Layer 5 of a small transformer language model trained on English Wikipedia (9 layers, counted from 0, width 128). Numbers have three digits each and are written without spaces.
Take only the direct path to the model's output, skipping the later layers: a vector added to the residual stream pushes a token's score in proportion to its dot product with that token's output vector.

Output vectors of the tokens that the questions are about. A number n stands for (n - 500) times 0.0029.
" television": 561607437601446624434568562478406594651438733600373427390422731479433621584694449419432569568503644624387427648543654424497487542551731539477633482650463494504566534442426397497523514391484569424402668595369290523584721732295474738359436557467480397546564458589631537625526457544631524567395431394459538487587690488422539574373658726439489632529283608470483381467553532707373452417355
" by:": 333621543800504826625601375365339658667596628491449547500515524415481465527766434445400619339315581319886616748580448344395351504443557504480669450521473395244688505436479504435428625512635674207471440547272321639649707677505681521588366581381465595668660496520576564587652500576661306418517304422650279377482666311300405860564519700376332308665351409660534351531800470725486209464496
" were": 451565513452452310438451571508370564429381321688567519744412655674441583775503509478313629494427705395735679475464404539274621462575391541537454485675365472432483526598412473519507330544216622604482516456488552478540376572545567506383665449460549529491410494447577492479561645299679455348484510418479497603520472656471548605252562704567426624586315383582593318593479643489809650448450
" became": 502485441471404416533582555414419667515367612659498514652346658664459523758378469489420514563500599549689731554468579519425642463540301534431463476573422588418522661523544409489524509524178583609481360637541594511560440470487553404372806553526561450488407497497532530554643519519657489463500402435529481592553431575539469623262609597563299611534435437545483309491497534533805447417424
" was": 410440432396474362535558411510527662382267656747509533662416663735460480661449490511414570414525541435604601540449620572407524569594248581476502506579493575507488529441532312508534494566149559678553391622427531453494389505482498444408726453462506462443488552361560457502625548532616500360503545452551589612644466550559478633381530542597301544475481384496479409582370525475711604409467
"alth": 358524515429338439379412717562537565717500270480591405247436704559756409589631377364455329787407565532670455719488524504315585496479496481456399487464513770183561775567478532478453363310435677504449504739476362625536489529426383373223500486530443572613595482242480602571651475617577425638519435385535493535543497557483568656279574651337517413643667472718536629437590320537492570175265
"ician": 513395652632289667560425637529438481508592620621544494356411662593512578854780388423579352685503617472538522727515369530524478508599534330438299440425393362486812704491345521483212464441556359458627544471401614677606486500285540471553695627491293462582638433608624438539251611430360400634404407580535339470391556408509369721237406775599463685440629800579555228476542414577391630421441
" located": 497538456742473523445311524486311519682408587697580473469507621731532494615579442506285492674380404634713538619387695467537550474418542473475390450744397450528323655471629582465423287541500456478410430576453414532596580454405581649618726479463441521507287458610615413613652595653535482663471403513457626777283520527388481565573598529439440548542504622369478575403654500683624357361391
" since": 589506451644517463380335464426436547528351478685630544520539696694497505435393502484377597500553396637663557646521488515489520411583495587457576465552317528575455598538565564462468573620448440412521536569495366484568575510589557568556361603580527309534387395495568506551586540591544433453526489428522444732654548446518359418479599741541345435492479421488466411440551601660570485360469
"yle": 401533799384404773570557529515560531613500412606558494449500432553841402644406480461364406616585330846500466485374349527382457517545528587377525527568367467431684548603389542470549321397394497600550416594444325675599454607477531707455711500247618466567572577472453494462329594540565390636503376551511663647486619323415493720704567558558703521674383432665368402571431449649544487436644
"oints": 535647752470436514594379420470390307482792404504484483348447568330534500640678490438602439486491657485633463561395459600436493445478410456407403458487397536436423576636405490457348463337411526343492692503351597689503673387598597691180487318356444491570568468456616629460565581400795354490507427382322560790581747539446350475311496452326391514404445403575647416533459384439610406185582
"\n": 387397414670458564383337340487658433465430441313556523471494507237411446389503550507479840503468694423793396638494467480525512581627445533596393517711487404666519376510440517510534417582020626507537494430454563458462446500559400503493389410476610495435592624519390451574422471480389463572533648547578362310556537483493566470568392422427761515389613478432361467617519650497490275384541
"\"": 459585653561465493318653463366591726305683319341564595251589729765474358555405407470428607507582342552422534523582414663352510338361469703570441496533436460487467565680596455522546482405295432244500530345591415517626792588432399414639406490264426569456699565417506384502472602621653415394673352492584587458464515484612479414360421528405694424369492731497476660443383325512349507395645
"y.": 544428612259695432559626773510442552647429322694454316438524539285905342485608497493457580622490407793412508487464439676442592469559389557583226434485277298515538726420650644487520370363125477143271500327504399614424717593668436734640636695634436360673384478569670577472516627355434459640492286475510427537264503459429371532580615642724565555504513619567655291522467555629534523395428
" has": 435512495405530516568464384493476736486370550657546489595362638713449468786544455494421626511466581578582605740380697582455572492337311500492540477577490576388477593515588354517556419617201577643460535580441443478490487510437458477413594452361530498506463676402491435525631549592617629586532494428530489672593514487494530520384453622566509533375506486523551348481367524568744484427490
"\".": 606637610520597476408650688335481794359583261376503503228651743787469353663406390450360576536475322649505670522504401684358601288474391694575400445515408500370366636734649500506550368387277473226348484313616306536598861636504454442614466586395342551600651324518576398484468694601777375504630338428497621613364497470551444496248483720441496540372409814631586658392515369603487614416599

Output weights of attention head 0. The head adds the sum of these rows, row i times number i of z. A number n stands for (n - 500) times 0.00066.
o0: 627387487384655327558407617452446592637238392584451427501592777606431534410581510384576443519681373438307538502447481407637595534584481479340479456460562623368403589544573509444507546535527479393466435587658441390555902431522494673542431364572665420612315410445746457411582591448416711525385497407464579574369595498506510487635377487580237527436414569641454399394490534618483454663485
o1: 375593441553712501501468718649081226577549280320432479537525477478355510261466605359379278495350420539542522432504414486535315363557650501446467370341591373545494428595599591565468400541823388464545519361652555399537492365448478421638371532589645433639356416648616513458398606532431489346532558523478418740372510458392450448596396361535663402504476446402517570376594584544449540529402
o2: 320474467345651699480518341431650237584364600337544585571570443412487421441555549500524638310489526458614431456503484529482363454415423494483514714601408611416604669544360494474338445435414530577348549540617557407197368514414472379553705423410411413394360629534532532500450575609551318537384558452523484375449615427612537373538636492511515387508522756618354463584633596469720501509416
o3: 489486466332521470378548441367484326347778131358576566304614377542576316465477538717565527527585504535348487575480515791411471450543527455687263402435642301500543380487679535478575415485405381420545486303478667110473359536488533359664536378529565440322503358565340508371642512424635711378443461374546471630476511474547406475492443380421699359483487513553379670464355529498482384516570
o4: 410571611556361549402481288402697255393701428368517562512484477461566599331587476735663691449530809560454521600671568553305513457563597510410432354484456322357480338440461474475280542440243482423682638391306522654448354580556598378352546417629614588403601500572273560479430280417431461468522483481440376417689467514476609602497463185239688467632578473355426448586321386275374580445437
o5: 478674619666352468280513340385917436373419332439430534672308759238336651378538506604543453464509610598573461580653298370426421345309354581347680644616406541437415712597242400575424511443153769532646726551394474742616467449560484387404422621427566439583470611271567460638320329467407303442598479671453472188624471648483546459608448372305423481486494470462406396666583479350505429373711
o6: 593661657668599399329365422379570270580656515657522457518555413341519566367603442377547637485599584354345373520448421590483519537437711540530684479483372496571414448539258364520316660498505469417682435719454382422611556672557591642449446457671528521357547677508442555537466477367327522257399398431538619387544671544497562534467575603570427312548442475463303372417461486458175156490347
o7: 374618573485527459477387394552373421509748380366465603499538296314348452386398658363456580322520561441643550419445399615369450463516551669493520411618292458492594608652387522551421607583532495551546489458387409451420326431573572389351537296343656547452510527600348438402429570432524604371531548502557590359535481462357530467542420618474623543556600522470402533603581578458643459348314
o8: 430505416470517532497671547397324461604532423447600600599287730649474609545498516425434375299567707657494462539507629437323553666373446566589488454798460615574541585651589391378467280483365674719653399680309433312433351369343570606304640517500567488175363496389577403592541449648367563465521568512484573516488309536668612436414276358378503578570674383580625386578345555633534600407404
o9: 477518475604300588368592335448672457477849413461592596451297337530451534501587487570579423508635521569554227505644472612513462568437560431691444602559481398688571370488453475417453432482488443533625483414453717322564233536384592517537635520466527524342700698488152522670490408487470543481499543460624650321395498418604414513507387374425723554525546492377304584494518500346414276438678
o10: 460679721450474556396593489557326250714401331421536507611341571534514613392646542564324357572401429682640571340402403464507642385550435632462598529472518237471477495555570595329484531445640437651471567495570437570393392369471539584446389668505533717556277626644700447504495567780308616658528670446548500275426483573547622505675466472393450648685643516319422471409682448665509360435487
o11: 428551413497510397439555383416775409462346652341337566519432570474460527321478538393547648595557535143597437570708524476470671602445367405527429565405492446415454443523369429526422729547146458471465427498644664275447605391550516523480579418547551390449370426561576699619589526568446448417436386301497506398579592442671384619505443456557577609664565623634411447407478650467525317498359
o12: 586673415533325620463299629618680437537718470603411528438656504514572379647585428719598372676550418390438321619531409564617445524529585540559402622488387436654592421637449558480387475506279324372435450536540521505481485390525427674611305477508625547557579567577415519346523593528580688510441438459426411335356542454506395339477430499331466521565647697537361523541665498411563162691569
o13: 524613473538465413487554381297250427506781292536789479585298453675620557466378484431497328533498539557457475662417506625509541534534684562503549510345460338696525361452515367399428529486516387582502482558449571433453357383424630525502601406518503503413653591397264464617514501497386470454372207445577539476566624505654553546290476258685526540638550375428398551339364360645304412416615
o14: 523559430600466269560360273446447485557533386407590513377539773534556577305503580657588618444431506421544449523613535535455523539673724475547480249856356399574332484456572499424445574486414564262745405545282404589519384479592535605413473465459443345427598373391710492509666476421509588524604226369572368533646597434398442616471533534532529345408545301628583604230447570636466412356490
o15: 557342626498550413673468492508370548588520406521577432609647775539510421569493528613734364683538413407209649410473516536457421293471635561381671540432433467343284575547596542558479536478605494201698354450713303673691361515549350488524478461492555607487717175470588364283649540322581612604500342613336502700453617594327491572456476556542367408296345601306515492431540260565413514611739
o16: 480342480274641374568509460255407635410563512563603576429612458649586469532283445353553286346478525484286660585411392620453643344403403547398306586380473516423439533550474327688500564532531470473648438418560623395341329533520402372405584416551572393427633463455363429349588499377737580366488441384510529528560516477681461519258677537751439490496574723503583577576400334404547691670596
o17: 584377400444304273452340593633652805449204569628428423330543785691611618686414542540496288557481450413547633434414547342588492473631529535562480661597512608552626529412473489611727514554528531528600502551420223941577589426684468544490318432497503426679424468495753506587479471299577470407600527486394549452502584570353423458577371662506270453339457442416714483465647467499434496553716
o18: 640481521561642257457504591515372582533145502390474531489453647574375473515638482407452600449640610433535554518624536227511678506470516301609498571514474605479461569607374509539483327452499624568425577404842579517466686305458398518526423456475380474424288526427722475482461616389312579827536459475436485469400440674602598405769532404449723507387368555552593582423539624583566487595411
o19: 755333411597690378567442575351350433544400727326559494380674478480609477469443501470597608621606444590463419472562475424458433653572459546433494463463578657453396432526463511411570577406566486216447487447591539676501683664523525455600412517728401469304315325600599518621486406434406342505553468524607431398475532510670506578595493373548485372583562520675479555464549454537410467744316
o20: 455714500545702396349515418193635423437460277482494539555664444249609560307420595558362607438500214468671732449488651658571701439529539629450447485391637398256414512504418435582400663434409475361362417530500524298448659417542501476633364388632622394335551495551579629326440536639339534435484406428418497346542511409646775677535575466335213395531480642573426392405439367409387489606425
o21: 445490431576612411691505715578229547506593679628402523699404453599467595586465528505568156536513489635485472262534546328478494394334379554397540538471446684358539700583416529560518495557711615603433452587540328436459484413514450504434481466246437562420448383352699361444723572607526511745796404537451547695466299492500464401469491633497271581542565523473572458547513513648710718433384
o22: 377502468415593385639437487492387545518466584418567517617361466399375498474410685274434578282418462358707432539589356519352417453428400457591441553334417517292546637604439339541460527602626752554450599380792507319462392615452514193512568378332414518554361502550745397497663596607697556571683660485574411562514491363668584369645563645651669506498456451634457530620558533350795498420464
o23: 356452504234636504515515685701368472524513338296458478625324503654468309580524476457352350356434641469425659541560318531539529462400402434566218540375592540428589558598593384571421357541601592538442648263681435213368436351345459381533531457441555322514361564695602451422485545449731590376419664393489498578416483544594432160340602563577641571558362436708466362529549696483708612566520
o24: 557446550768397561464338508647562520703155287397545375597541777281380615337622528594536509566640481477641482479596412432553598451623584370455494468714550528510393483494441576474370513434382693352519534648575499679678617446481540634381502682622545577628423446541696559746330480496421431553544577580548435447435525542387517634628340483570453562466455340451590372305569590574492468330518
o25: 512369496547442479472590605428511473634408583401528488556575570681632483533548433540650282491577406730313440642539474461511609515513387378613246562445580574603439404385587562573357461478260541569357366598634668481447467278325429490520472587666419474669510413590393438568570381486404567533567525424425484474337344475610398545478414264447524638625621527388544567378346411605619456689499
o26: 578488502515559274735508448433246595506464454469499529572416532577457548559441651207458392421587540484579275574500397532538654490463489481538603672490470536453558508641485372325596473445462699672451716808658637502326581435478509660350525450525377482413315726474432489566727462649479585546487466529465449396457437514692619490540401422713447750546554427542385462557449610668771479470271
o27: 426401298480558629538440532615561712595284754569464415433412618519334618525596456380154592558364681538580481490413524277467539438426356478521633387710344589513494586453537544485466476501531547412464527544462346611480603571571427540437454723538415662627600457521878528644532603744533431618604593505492292613474537433400614446419391679598618549263494516700618512551403448552535537409504
o28: 428434423413644430334630536545417727377684434662702399440663536490651520400447504779713222538564418614404460249529459416565473551484423550425524569484424676522426490497550512588668363469560414325522485587389494309516289552426499453427654642505470550385599636355433555292540420497623511383654461546549548478475396503552433491418461601726281477675383345576455399553535324441691705484459
o29: 623330577474395529573533632758415546549510498489543404315494485628557488523524540752647405668551471325465478330656514405501282559483611386427430650365486675679440534478664588516504495526645479397444541550495485440518511558476395564507352583292527340462515568457498594269581518491663387587415616600556356587515482571445493486560612648540641567532382553505583665385530402367469485621529
o30: 423483593481555302548612494480461586254631598431577587502428525606659521731547495432389568346420677413400667549417624536421479617402447502569621472588459606452465453503416386536541460527435495519660401418442318572417586445551339547408720468480512542469603540351465488376519520338441583384459301438444462516717468610452484591374563550445476439460308458620536329646282462556493661462437
o31: 589502331319348303427545664477229390449505481430460562467376425830512590760554462335574310468584642569513604481425602499586609420351480602406549431324481441683644482447599494397711493412590384545541421513677621552448625279587644485628479541514504475618410458342586563542368587355406414463318248395572483423701365570597464544497522463567380593638397414403450482517431515704429624662269
o32: 629218503463549357607454591502521631537281576523498405639510798662415485650650408545589364638639458485532611448380612427478553582549478543506479476629608596369454563480570525341519518419549638485521383502582419624728613508480519647454611563554454536464412272474779525466653438597582480496676489437512563592535567650484432599388508621605196526545340430519511301483526543548540423500526
o33: 486308489482448667496581409489722619463732380439735466570443338455438500370508462556543411577543540523588461472676296770431734399464448474611419584514533498541460380487520441476291547577385691410522582596478602422630313522379610422336479561555400422194663513657332573602582266489571472419416616527541448439537687392675457636442674448388605406577500443380368512530439435455411446376563
o34: 496490665545560688292555390462706550492382384540492508566284561341454391549592474595472524671558475433741644552456383221540569488530516440601615438492570356569523521628295474515510511524419578627597560452312477388725509447496550425466607665468539691185604631510670509445372570698423416507527631465659612485497526425541420493559485642625647457501440423564563247538530570496411582303601
o35: 465578569360618391414537569513591381580426311391287437523662390384535512456485589407566280515593403405611567447556278450608554416549480492502340592299628578412513340663451531719385650390467656373461601430486542374547577437496627538440484419552533388309381540693536582443587506440568481437444553570491697498526582455559334292472613513454328546517507509577270433587600630567464615624452
o36: 449769446614598697311541522571482401363605433587523465381451523458507506543521561266300457437404445506442631545477346520375313471359538442503552531316321641597584466500579580486578452545645412794322473461540325315589612759547504452534452687366467571659558581372687653548423660619411381453385432486456583620490379410307464388530530585841488648484490427435588597493516506551379603523541
o37: 660467493453695543534543630571356398436513452365419433357743497669490501510472482449411374610732190609453527329328582619613364477604704558523410493493557464438480313469603624466726591358823405355469419426542419515513503561542425699474436421618541545516546378599570536346401446550497554483693521501500721584441490643440359586532379584675305335624462458494611471516627531702287569622290
o38: 519639480274740613604460677562301439588428405484578508583578608465345448403301641510403518635507403619591581380519488623498733211531536549438495470353389355541448522566709489591538661417594458288336457398751451211391335458602444550440272707468566403457483315670712510241404743618514496656552528381508552446607474512462589458609400680739388591505572411729454504377623441513560491575368
o39: 477473395608438454520708539610659402277632658339420452462431513652597468457508577444341636459469609471599360785620516423564231741425614439431545589614365541439512441462481420397395477316427513711514531349637469776354414479397446535628539388542383504379549658393442497604552518380359374734431390575406536506391544557448467429558675306435766491492637608418563654739412638720398683488340
o40: 387652605681262712425287402404669382607520323381497487430423387249484510407598476516522623473409635472620222590778527371511553523436508363574584444665523482699516480525467636486484348453315625525599648570382548723617452467347373440367444642461595479568609736544297571690337400470408615595403495551585268326416461485499590577626433446397625458506547543386599383510570543503453409322640
o41: 626370626479375598537462422553889581444388394527570416545229417571458463791530447435524591557682810415606440627525498478505582550532342516642450581497605505627648439396234442581416442455301603706544631451511649433612463422440584600306637492409496534257499626463395498584512420411545432400399596430456591373423480465534496603381611388514631558680443492411442536684492390477500387484581
o42: 599655624412520331292336536359418486503630319453436517358583245269386318346302446313459460570506446546546523450478391436667577416566326471504435608546408616460457364612368554435606532550472587502423588352452479489659736559552538473373430474433504592416609632657531556493398473572442621478608446622623433371425497426478289443510497622481506561522367566510427599514638662553599430568416
o43: 482618390435513373501325496400084577440919499660575354481647413504593592629542581380435395561444295383381503431308485676337496379487492648445543385352514362513547303474622522398573668401731406364563410531327523453623292668461626494542434447648630599753477442616530516402571590473794639401490486473590568723546519530454598631514270732715388590604421394457574468646591385410480515439505
o44: 610493712636602712488451691587440404748634433523577576420591235329455523387323567637625196607417432501484489217536525461668431452608746489351522470513680474584436731654607598548544358569923418326527532490527449721540527575441359420615418549491522568365556536670281456460316510565436465359571548484642439314392689488395503570510487619516355490470327654358477516232716339422411260389567
o45: 428770442574464710420628480600419391706746360333690526403613558488448437682520561535385514381592413634523542355529707747290577523682638335648432368498624538595561352477728568491374356397533342583592406347559513492333227490551528527455469541490475538406529623633370438247416575655671507473515538338386473460388479465416587464591519577353726690555649583274627701417387461485589579536478
o46: 709366455383446341468465820509079488544663443524481438664470451689412417527631649447781075582619630624566409519434399491544593434420529374286438491435555485535630333617451599499584370504865517442544445479687600379591376483449583648517685471603646455489548328624477558475678591241549714540413561481593555473518468480482395390336407574455546585621413345476375587471570457558451583609433
o47: 673646389513440488517653428607552552525524602620413410597414436632664512494557320409414562680380401553382413487596603629622614484621437572471658306448509466574389514390647503475538470419319381586644299527366429619574411428612480465507485698645447488614583371478281543713603437488390505388308267311371568513529525464405488722493564430638240717611538421418375540477416448648441466433461
o48: 629443472502690320671579781378133408621390460522606395753432486610585461432347467296469197553367439509579547558482610464504576444526534498358569622243644670422526572513586441595456461634662449589404582636699550423333465259371475397588543447445426288465255584521428415378755579507523293590291530412514521722524533584587628471440719346549450457569502452499493575331381471688539634568316
o49: 592461502572557560247439450505755423498416604370425485411614459143416404393605542587578662445672553456737373509493534378519409606451479281566409513595620642558618627521337619453568449458588540385474489438393625571528524651573541530630509431548594482393494554586503646523498479660492514463509623440591553357454519441498506513639593524455610431549484585490485519505601587331429336448432
o50: 696299477272535464434637807537299487651504464580554497352555490605735313547429409534517202559530279722303463476284504555600414516611637485603242582429547542509576481638572553484599299523768382618431382346735562170537484551427454513565723667563440423561271407434406476440505559477605651497576616500609580751329551624530336306349534639661465355405452430562533559384496477460494403648562
o51: 535458458506418363377468550431540516439780259346517561397525408583582355496452511674514368689489364525547490482613663569410445554481617531510497622638432462426577377503496625602562501577263512468488604580515483442557509408428462483451461395343505434312679590411383521331519444382447652515563384533557342599529473555426380618439391444364567247397465610548524517424510482524606417397630
o52: 454639561579485483406551328622549401540371515630508611791360482308520614305504526423486684383549625307747518508488441401480574631561437676377641576562425486654494672467254388477371648636419550591375508625480498589443542337415589471558582574558476586385443609525631618675404592490331366399448492451499650171631466376627499634663695477396378494724468403500482325618623554434491422497293
o53: 562596471720615375426464381367527379485442661493570619471856444344336650266210500558559578384473505537322260484312570523737507421727560584414470406731475401797453665384332359394423530541633340299500334348463521509617627403648396539733472635517388622429626358555467403540365548548308459390614287432415691383525552516558448558688398417545379410414798726463565721416397527471307284602491
o54: 495414508450514492667484475320621689412513694410517498299558522339517449557547348640426670540463423605553613503461501731257495359517336433509426571600520510394607410539687588417426596526441512325602382447379425972546406640580440403373443471525490466588633279496561558363435469453775453401616486518433415408532486547254457446478484658311487480236380576430537522432544530304495561458537
o55: 482437395568482561465319591309498419477421276592670516326433717708594587558525510336463607514434534431502730697555603615415596404448535482518516326477613357482591302578769596529600541461234500356560447487502477667610673429628530569315428478643490415617466467451518504564461466566565518487588395416418471697546504533460594481313419599593491400404322445637504582395337506716364481442562
o56: 561654513613581375421431503377240338617358634447307560532436654437457687266619409430421613558446625524489462383523433428640593413518556561430674311526482305481339517550496436441367634511570542326508540610431529364516613475540667620430478563646446494514335515556670531683495527612379378474488396447481501562575406500403436520577384502412454503435548366540403378455461515529527334466391
o57: 497464512634369451445604511473570529418418389377414598400515697364468376430305335561583593546405474445446360687490619485600445632624514472519456382680679379606355456524695542422654450555381384430582487323402503716597517566520280596548432397366675525721656468405460336396323404453468501595439500624513421524501494641303335548575138416382675335359450605413525545378452541748307346509715
o58: 581334581329758424612480564462490578590228625359468486502686608297682537530376563482582601620491698547445675496352561553516624414665483472330527475515554537279479578453587574649528452461682439202387371349587471475431525555591362382539650408615451390430495310556361587427601517285679534396352544569465729465548616594355581597418677511531337562494491495579278508515400412517396690661458
o59: 450547699328473606603456309360757459517362724372415520521386603594416504598502410362444684564604605219460557624559488476508606575485417447468529550419503505428455534410408494507468695439260515491476430622388504392528601502561578552428547418562599424548466650519528540521544607491665548438295639410454603450634549466678325560477587521581438529599490590638457227624424518468436360491542
o60: 584402490608376541407468668511445498481516465616680525329412480658583576452624505676745390628619632612218635502555426609671644454411407318443519693546442457622387463574452419632409391473462452415637472443634429289618503557470431456505322580602426401366640293365318574612343424283407466432457343608364452403524528563478450488322625512443619585522519488400393645496312391507272639445530
o61: 413491534467422604530398482511444448588797458581539525466511366384551425494622455390362705277331448456473261472510475707442332472565494511581547366530494454488544492503619489581439601616441542479553630416503380280470260609500410404359451604361559426542615728628307381485390479495643611429514742522520413648530457418447535574541379624575560443494489549434521464663542496431593429517560
o62: 455466632502416623645321507547106384390598384448555488355601610656498580549672444590319509696641584348556510435636453672537487491613692541479475470541535351472430373596605688583496574446808475309665590549478382354546472582358620461299391641464652586242530528713695515430427557530562600611492528685539485524565492476572337537623418439617538358537446486571651419627581324607376658581530
o63: 476523441520439638568297495575366399673427585500546530694445411460415659497324438482595286617536546521613600465436453388564805348427483642530338562529469642576404614519494620460411553607507502431453546609558407683557372345544431449430409465611559573645602384689782424495486581542559525663524633569545363437505442525622472459509508751496398582605550460347621274454672399476493468374493

Each question shows a token from some text and the vector z that the head gathered there. A number n stands for (n - 500) times 0.003.

"2)": 469436553443446596596472514557466485443468537589507519440512544536472423582399439529545531468410542654636505559517511501575566467477567439422466444570401533536436594537395525433477502551548472
Which two tokens does it push up most, strongest first? " by:", "\n"

"il": 558383554479441550490432455638471485516447490504468578458521468514437446606552526482495480339472591557629547503507534465551613452421531475437567450503522568457386526514423466424509456517435530
Pushed down most: "\"."

"al": 620419571535488458477414548485484548554448549590464549467605491609436445630538475516525516385402563582561593501460508511539498508475478465455516478463559578472395458535460443468451519491498545
Which three tokens does it push up most, strongest first? "alth", "y.", " located"

" Sh": 530473486608479472432478413551482457544429521531460529563477424488523526619570508483507502423500562501493488486552527421566525510526482507489498415492537569388461493529429487489466515552538498
Pushed down most: " was"

"mar": 614375530547467565468493523567496504507536515502465533561463481436557550594479599535433487440467609455561448474507505417541569475475464475451458470478489584408462450508388488432572475501510530
Which two tokens does it push up most, strongest first? " has", "\n"

" to": 666432605588450525564426517414506542524486652543454556456621490565484513684495457481570549466461630538646606535534552395515523494501463437477431487451560565442351464603435413368549575455586572
Pushed up most: " since"

" desc": 589395529595465544486487504586480513503527521502467523576450468459543568590493577527479470468475635508553459481556521417499572471496442478450450427463508598396489451496393476446531521481518515
Pushed up most: " has"

"and": 609469542516440474476406521476481493573423454514491550531574446541454506582547491530485531401471502511529530544457502478533544521468493456500497487527625518457437456526487431503487533492512522
Which two tokens does it push up most, strongest first? "y.", " located"

"ould": 599473505448506589540484507372481533528426531585512569530403571518586598591394461517528578565426600481597594553515600370455534479540470497446380454437475484435363509522473527474560539513621547
Which two tokens does it push up most, strongest first? " were", "\"."

",": 570498576397359586575497509497492548420422497530335679488527437594513419568353357530471558601582613565579543610546483351510588545493609517431494461494506505557484543542493469479618579483625460
Which three tokens does it push up most, strongest first? " by:", " television", " since"

" in": 577453565482479542418464552520440531431536644533541493411582488634483454572522496521520495406373552521634537438465563517490508405360495423372523470407508598512465545484489503467480460516487449
Pushed down most: "ician"

"un": 558326662508422378538487404661537568527519572537408574364459491602407398564484461473621527408477589505619537446563475515506574515397587458420483491448497675537399441485389431496523538437432567
Which two tokens does it push up most, strongest first? "yle", "alth"

" did": 579381520612474575548536413572517583500493564531446595434469546420475488597429412487517514438521627513569523516576527377497604487536513533440481413480418570459443561619367541433582548485505580
Pushed down most: " located"

"ain": 444357710635437555418417475751569602536562601575327445438554666497469469481522488365601494458596818463686449588808611486542593465341605739290399384439407739413488472627266573352533456436497516
Pushed up most: "\""

" H": 556413569536490482532521455606532539574485524534425561439508487528382415618523440451656551467490555535554510480561477516497551508470565554431516529467534657495388456473432476517521553441471563
Which three tokens does it push up most, strongest first? "yle", "alth", "ician"

"ap": 547392552523405507434509456677462518523517589460477584409487492583515480543402489435511563369491530499616501492505578436517571404497539427451451440452530576483397520465373477438516448514474509
Pushed up most: "yle"

" l": 441393576600404475425435430633537526474541542592419607506485503493510377520459410519603472521487588584635432618561543474480576519554487599561465467468525683491483523589270509430459426466505503
Pushed down most: " television"

" the": 572361545614484562522488489651477511531557531526493495528466531447462542541457457569521504503442585580642470499534583424485624491417533532456466427483508603415524540501334530509542525453493516
Pushed down most: " located"

" His": 552391558566508485458440519555506542554465544567449506494535475569425445602549479486572524407463521566563565496471508517563514525468461498467542466460506595475389451499418477462465531501494543
Which three tokens does it push up most, strongest first? "alth", "\n", "yle"

" 19": 531351534593555576517431493636510547543585559488420517523528528431441462555472449563425531450429560598601483527475557463567631501420480519457485451501447565429548601563373554486544542434533488
Pushed up most: "\n"

"ole": 592363613534581482490434487639447613482567573538439488391522398620462415657499448480471493438399606539575541417448504528581599476409482415386454448390467588427344464423386449440556480468505481
Pushed down most: "\"."

" p": 497396537646513509530490463693433490463509539473386577459481500431429502637517418441475528417519647535573541517690474481589632476575535608472452373507460614444432576692321586337506558558510520
Pushed down most: " became"

" Cast": 544447529518488548506472566569506540524484538519497552457535507463415413547551422529574532425500596571567475510495521448500536450503562516472589523525571574511427492559444510437460509458431549
Pushed down most: " were"

" and": 558524449625430558472533522570604447520527646498505559492414585413428619601523497533563419444449562567665533525601550406566494662382600536496548451504509687469509470608401553485414525456422553
Pushed down most: " was"

" D": 503453430509451552467504500603477425520469517545464545562488431497526475658497578511624495467428607529625451518559467366547598552488537484531472397481576644437424464535376524457426496534545546
Which two tokens does it push up most, strongest first? "yle", "alth"

"stru": 573377525445383543577444549580486515407510566622441695421462516570524349524438505533527454533484587615566486583505509394452536521488454497401514467413461592472468579509403485405524412554453428
Pushed up most: " was"

"ctor": 625513402434415659608469443450531614560605585605425622452396591468365483606507381525500566571530550540534502587428579402485506579450637480453643564401414604491619488537511589437528646381408570
Pushed up most: " since"

" For": 536347565486450566469508655537574534390470504491554442412533498519520501609527527642483440520561689652624560435496532385441565548427547567382537479488474487595440563652551527608564570487523603
Pushed down most: "\""

"ark": 561505577398355577558491515486493549421414491525344675479535442593505427562369366531467556581576606561580556614547493358501578542488608513430500461497520497558482541540507467482609572482615465
Which two tokens does it push up most, strongest first? " by:", " television"

"ar": 511273516458410475580402454646467398383549542573524523415482546477461467511422437523464491335305548729669527596539437597505696542435636682371480450440362548430502479683237475373437554541349479
Pushed down most: "y."

"istory": 516428508500475534553466497606514494506479532530520554422503561524437426570437456526537484444470580602614484512507525387548591435475558500511495502535471535476392550543397510418491463509494546
Pushed up most: " by:"

" B": 493415541534496522512459487685467475528526495518458552479510490464427437572522496453560492421516583564600455474525502500565588456462548473459566550511542596479424491504367499423459455485419547
Pushed up most: "\n"

" F": 464451416564495519480497452610428462476478534476461608438511425429471494608543420465516516468519603521556495520590444419563636497554565578537511364499501547488457567639415596408504540589514546
Pushed down most: " became"

"l": 595418539534456537510510579532524544496480559542488547541502497496496539612541522561534499453423622537591566455502587463416508478455468508444502447477584575449410507504472486501492509483416542
Pushed up most: " became"

"g": 529420563604426496439451448562510539514502524612435590532473534516511476560507371499592517526448545548559518560498553447504551549548447575562432469452537661486443543578345533462484473500523497
Pushed down most: " television"

"\n": 564470515669386591534551498602363510543487488521571426576452549429483612560490434562562480582372562642595479456593594365393625469496555531463454330518609624446591593486416603560521548535529407
Which three tokens does it push up most, strongest first? "\"", "\".", "\n"

"-": 516348560560513507538481542702470548533510447465464512424411554460435488540404454487538508457475567621646507484524468458532609487463506517415513490560443553463422502529383497461559515423529504
Pushed up most: "\n"

" Indian": 539457519486392524406489479614448483519488538436510578430504491571505513553460503436521548385470498500618519498516564433512570423470528450447477471461571570503415526458418493453511432533482496
Pushed up most: "yle"

" included": 520517533420397590537520513494476525449414508565366619492472444604511487602391386514513567556477592551536518559520482370564541529516586488471449435499495542529431589564475549445523557544571494
Pushed up most: " by:"

"a": 564359555482457552499432456653470492513468505509467578447526474515433437608548526473513476345471609566638546488507533467551616456422526472427567455487508583457381521508412469423512456509429538
Pushed up most: "\n"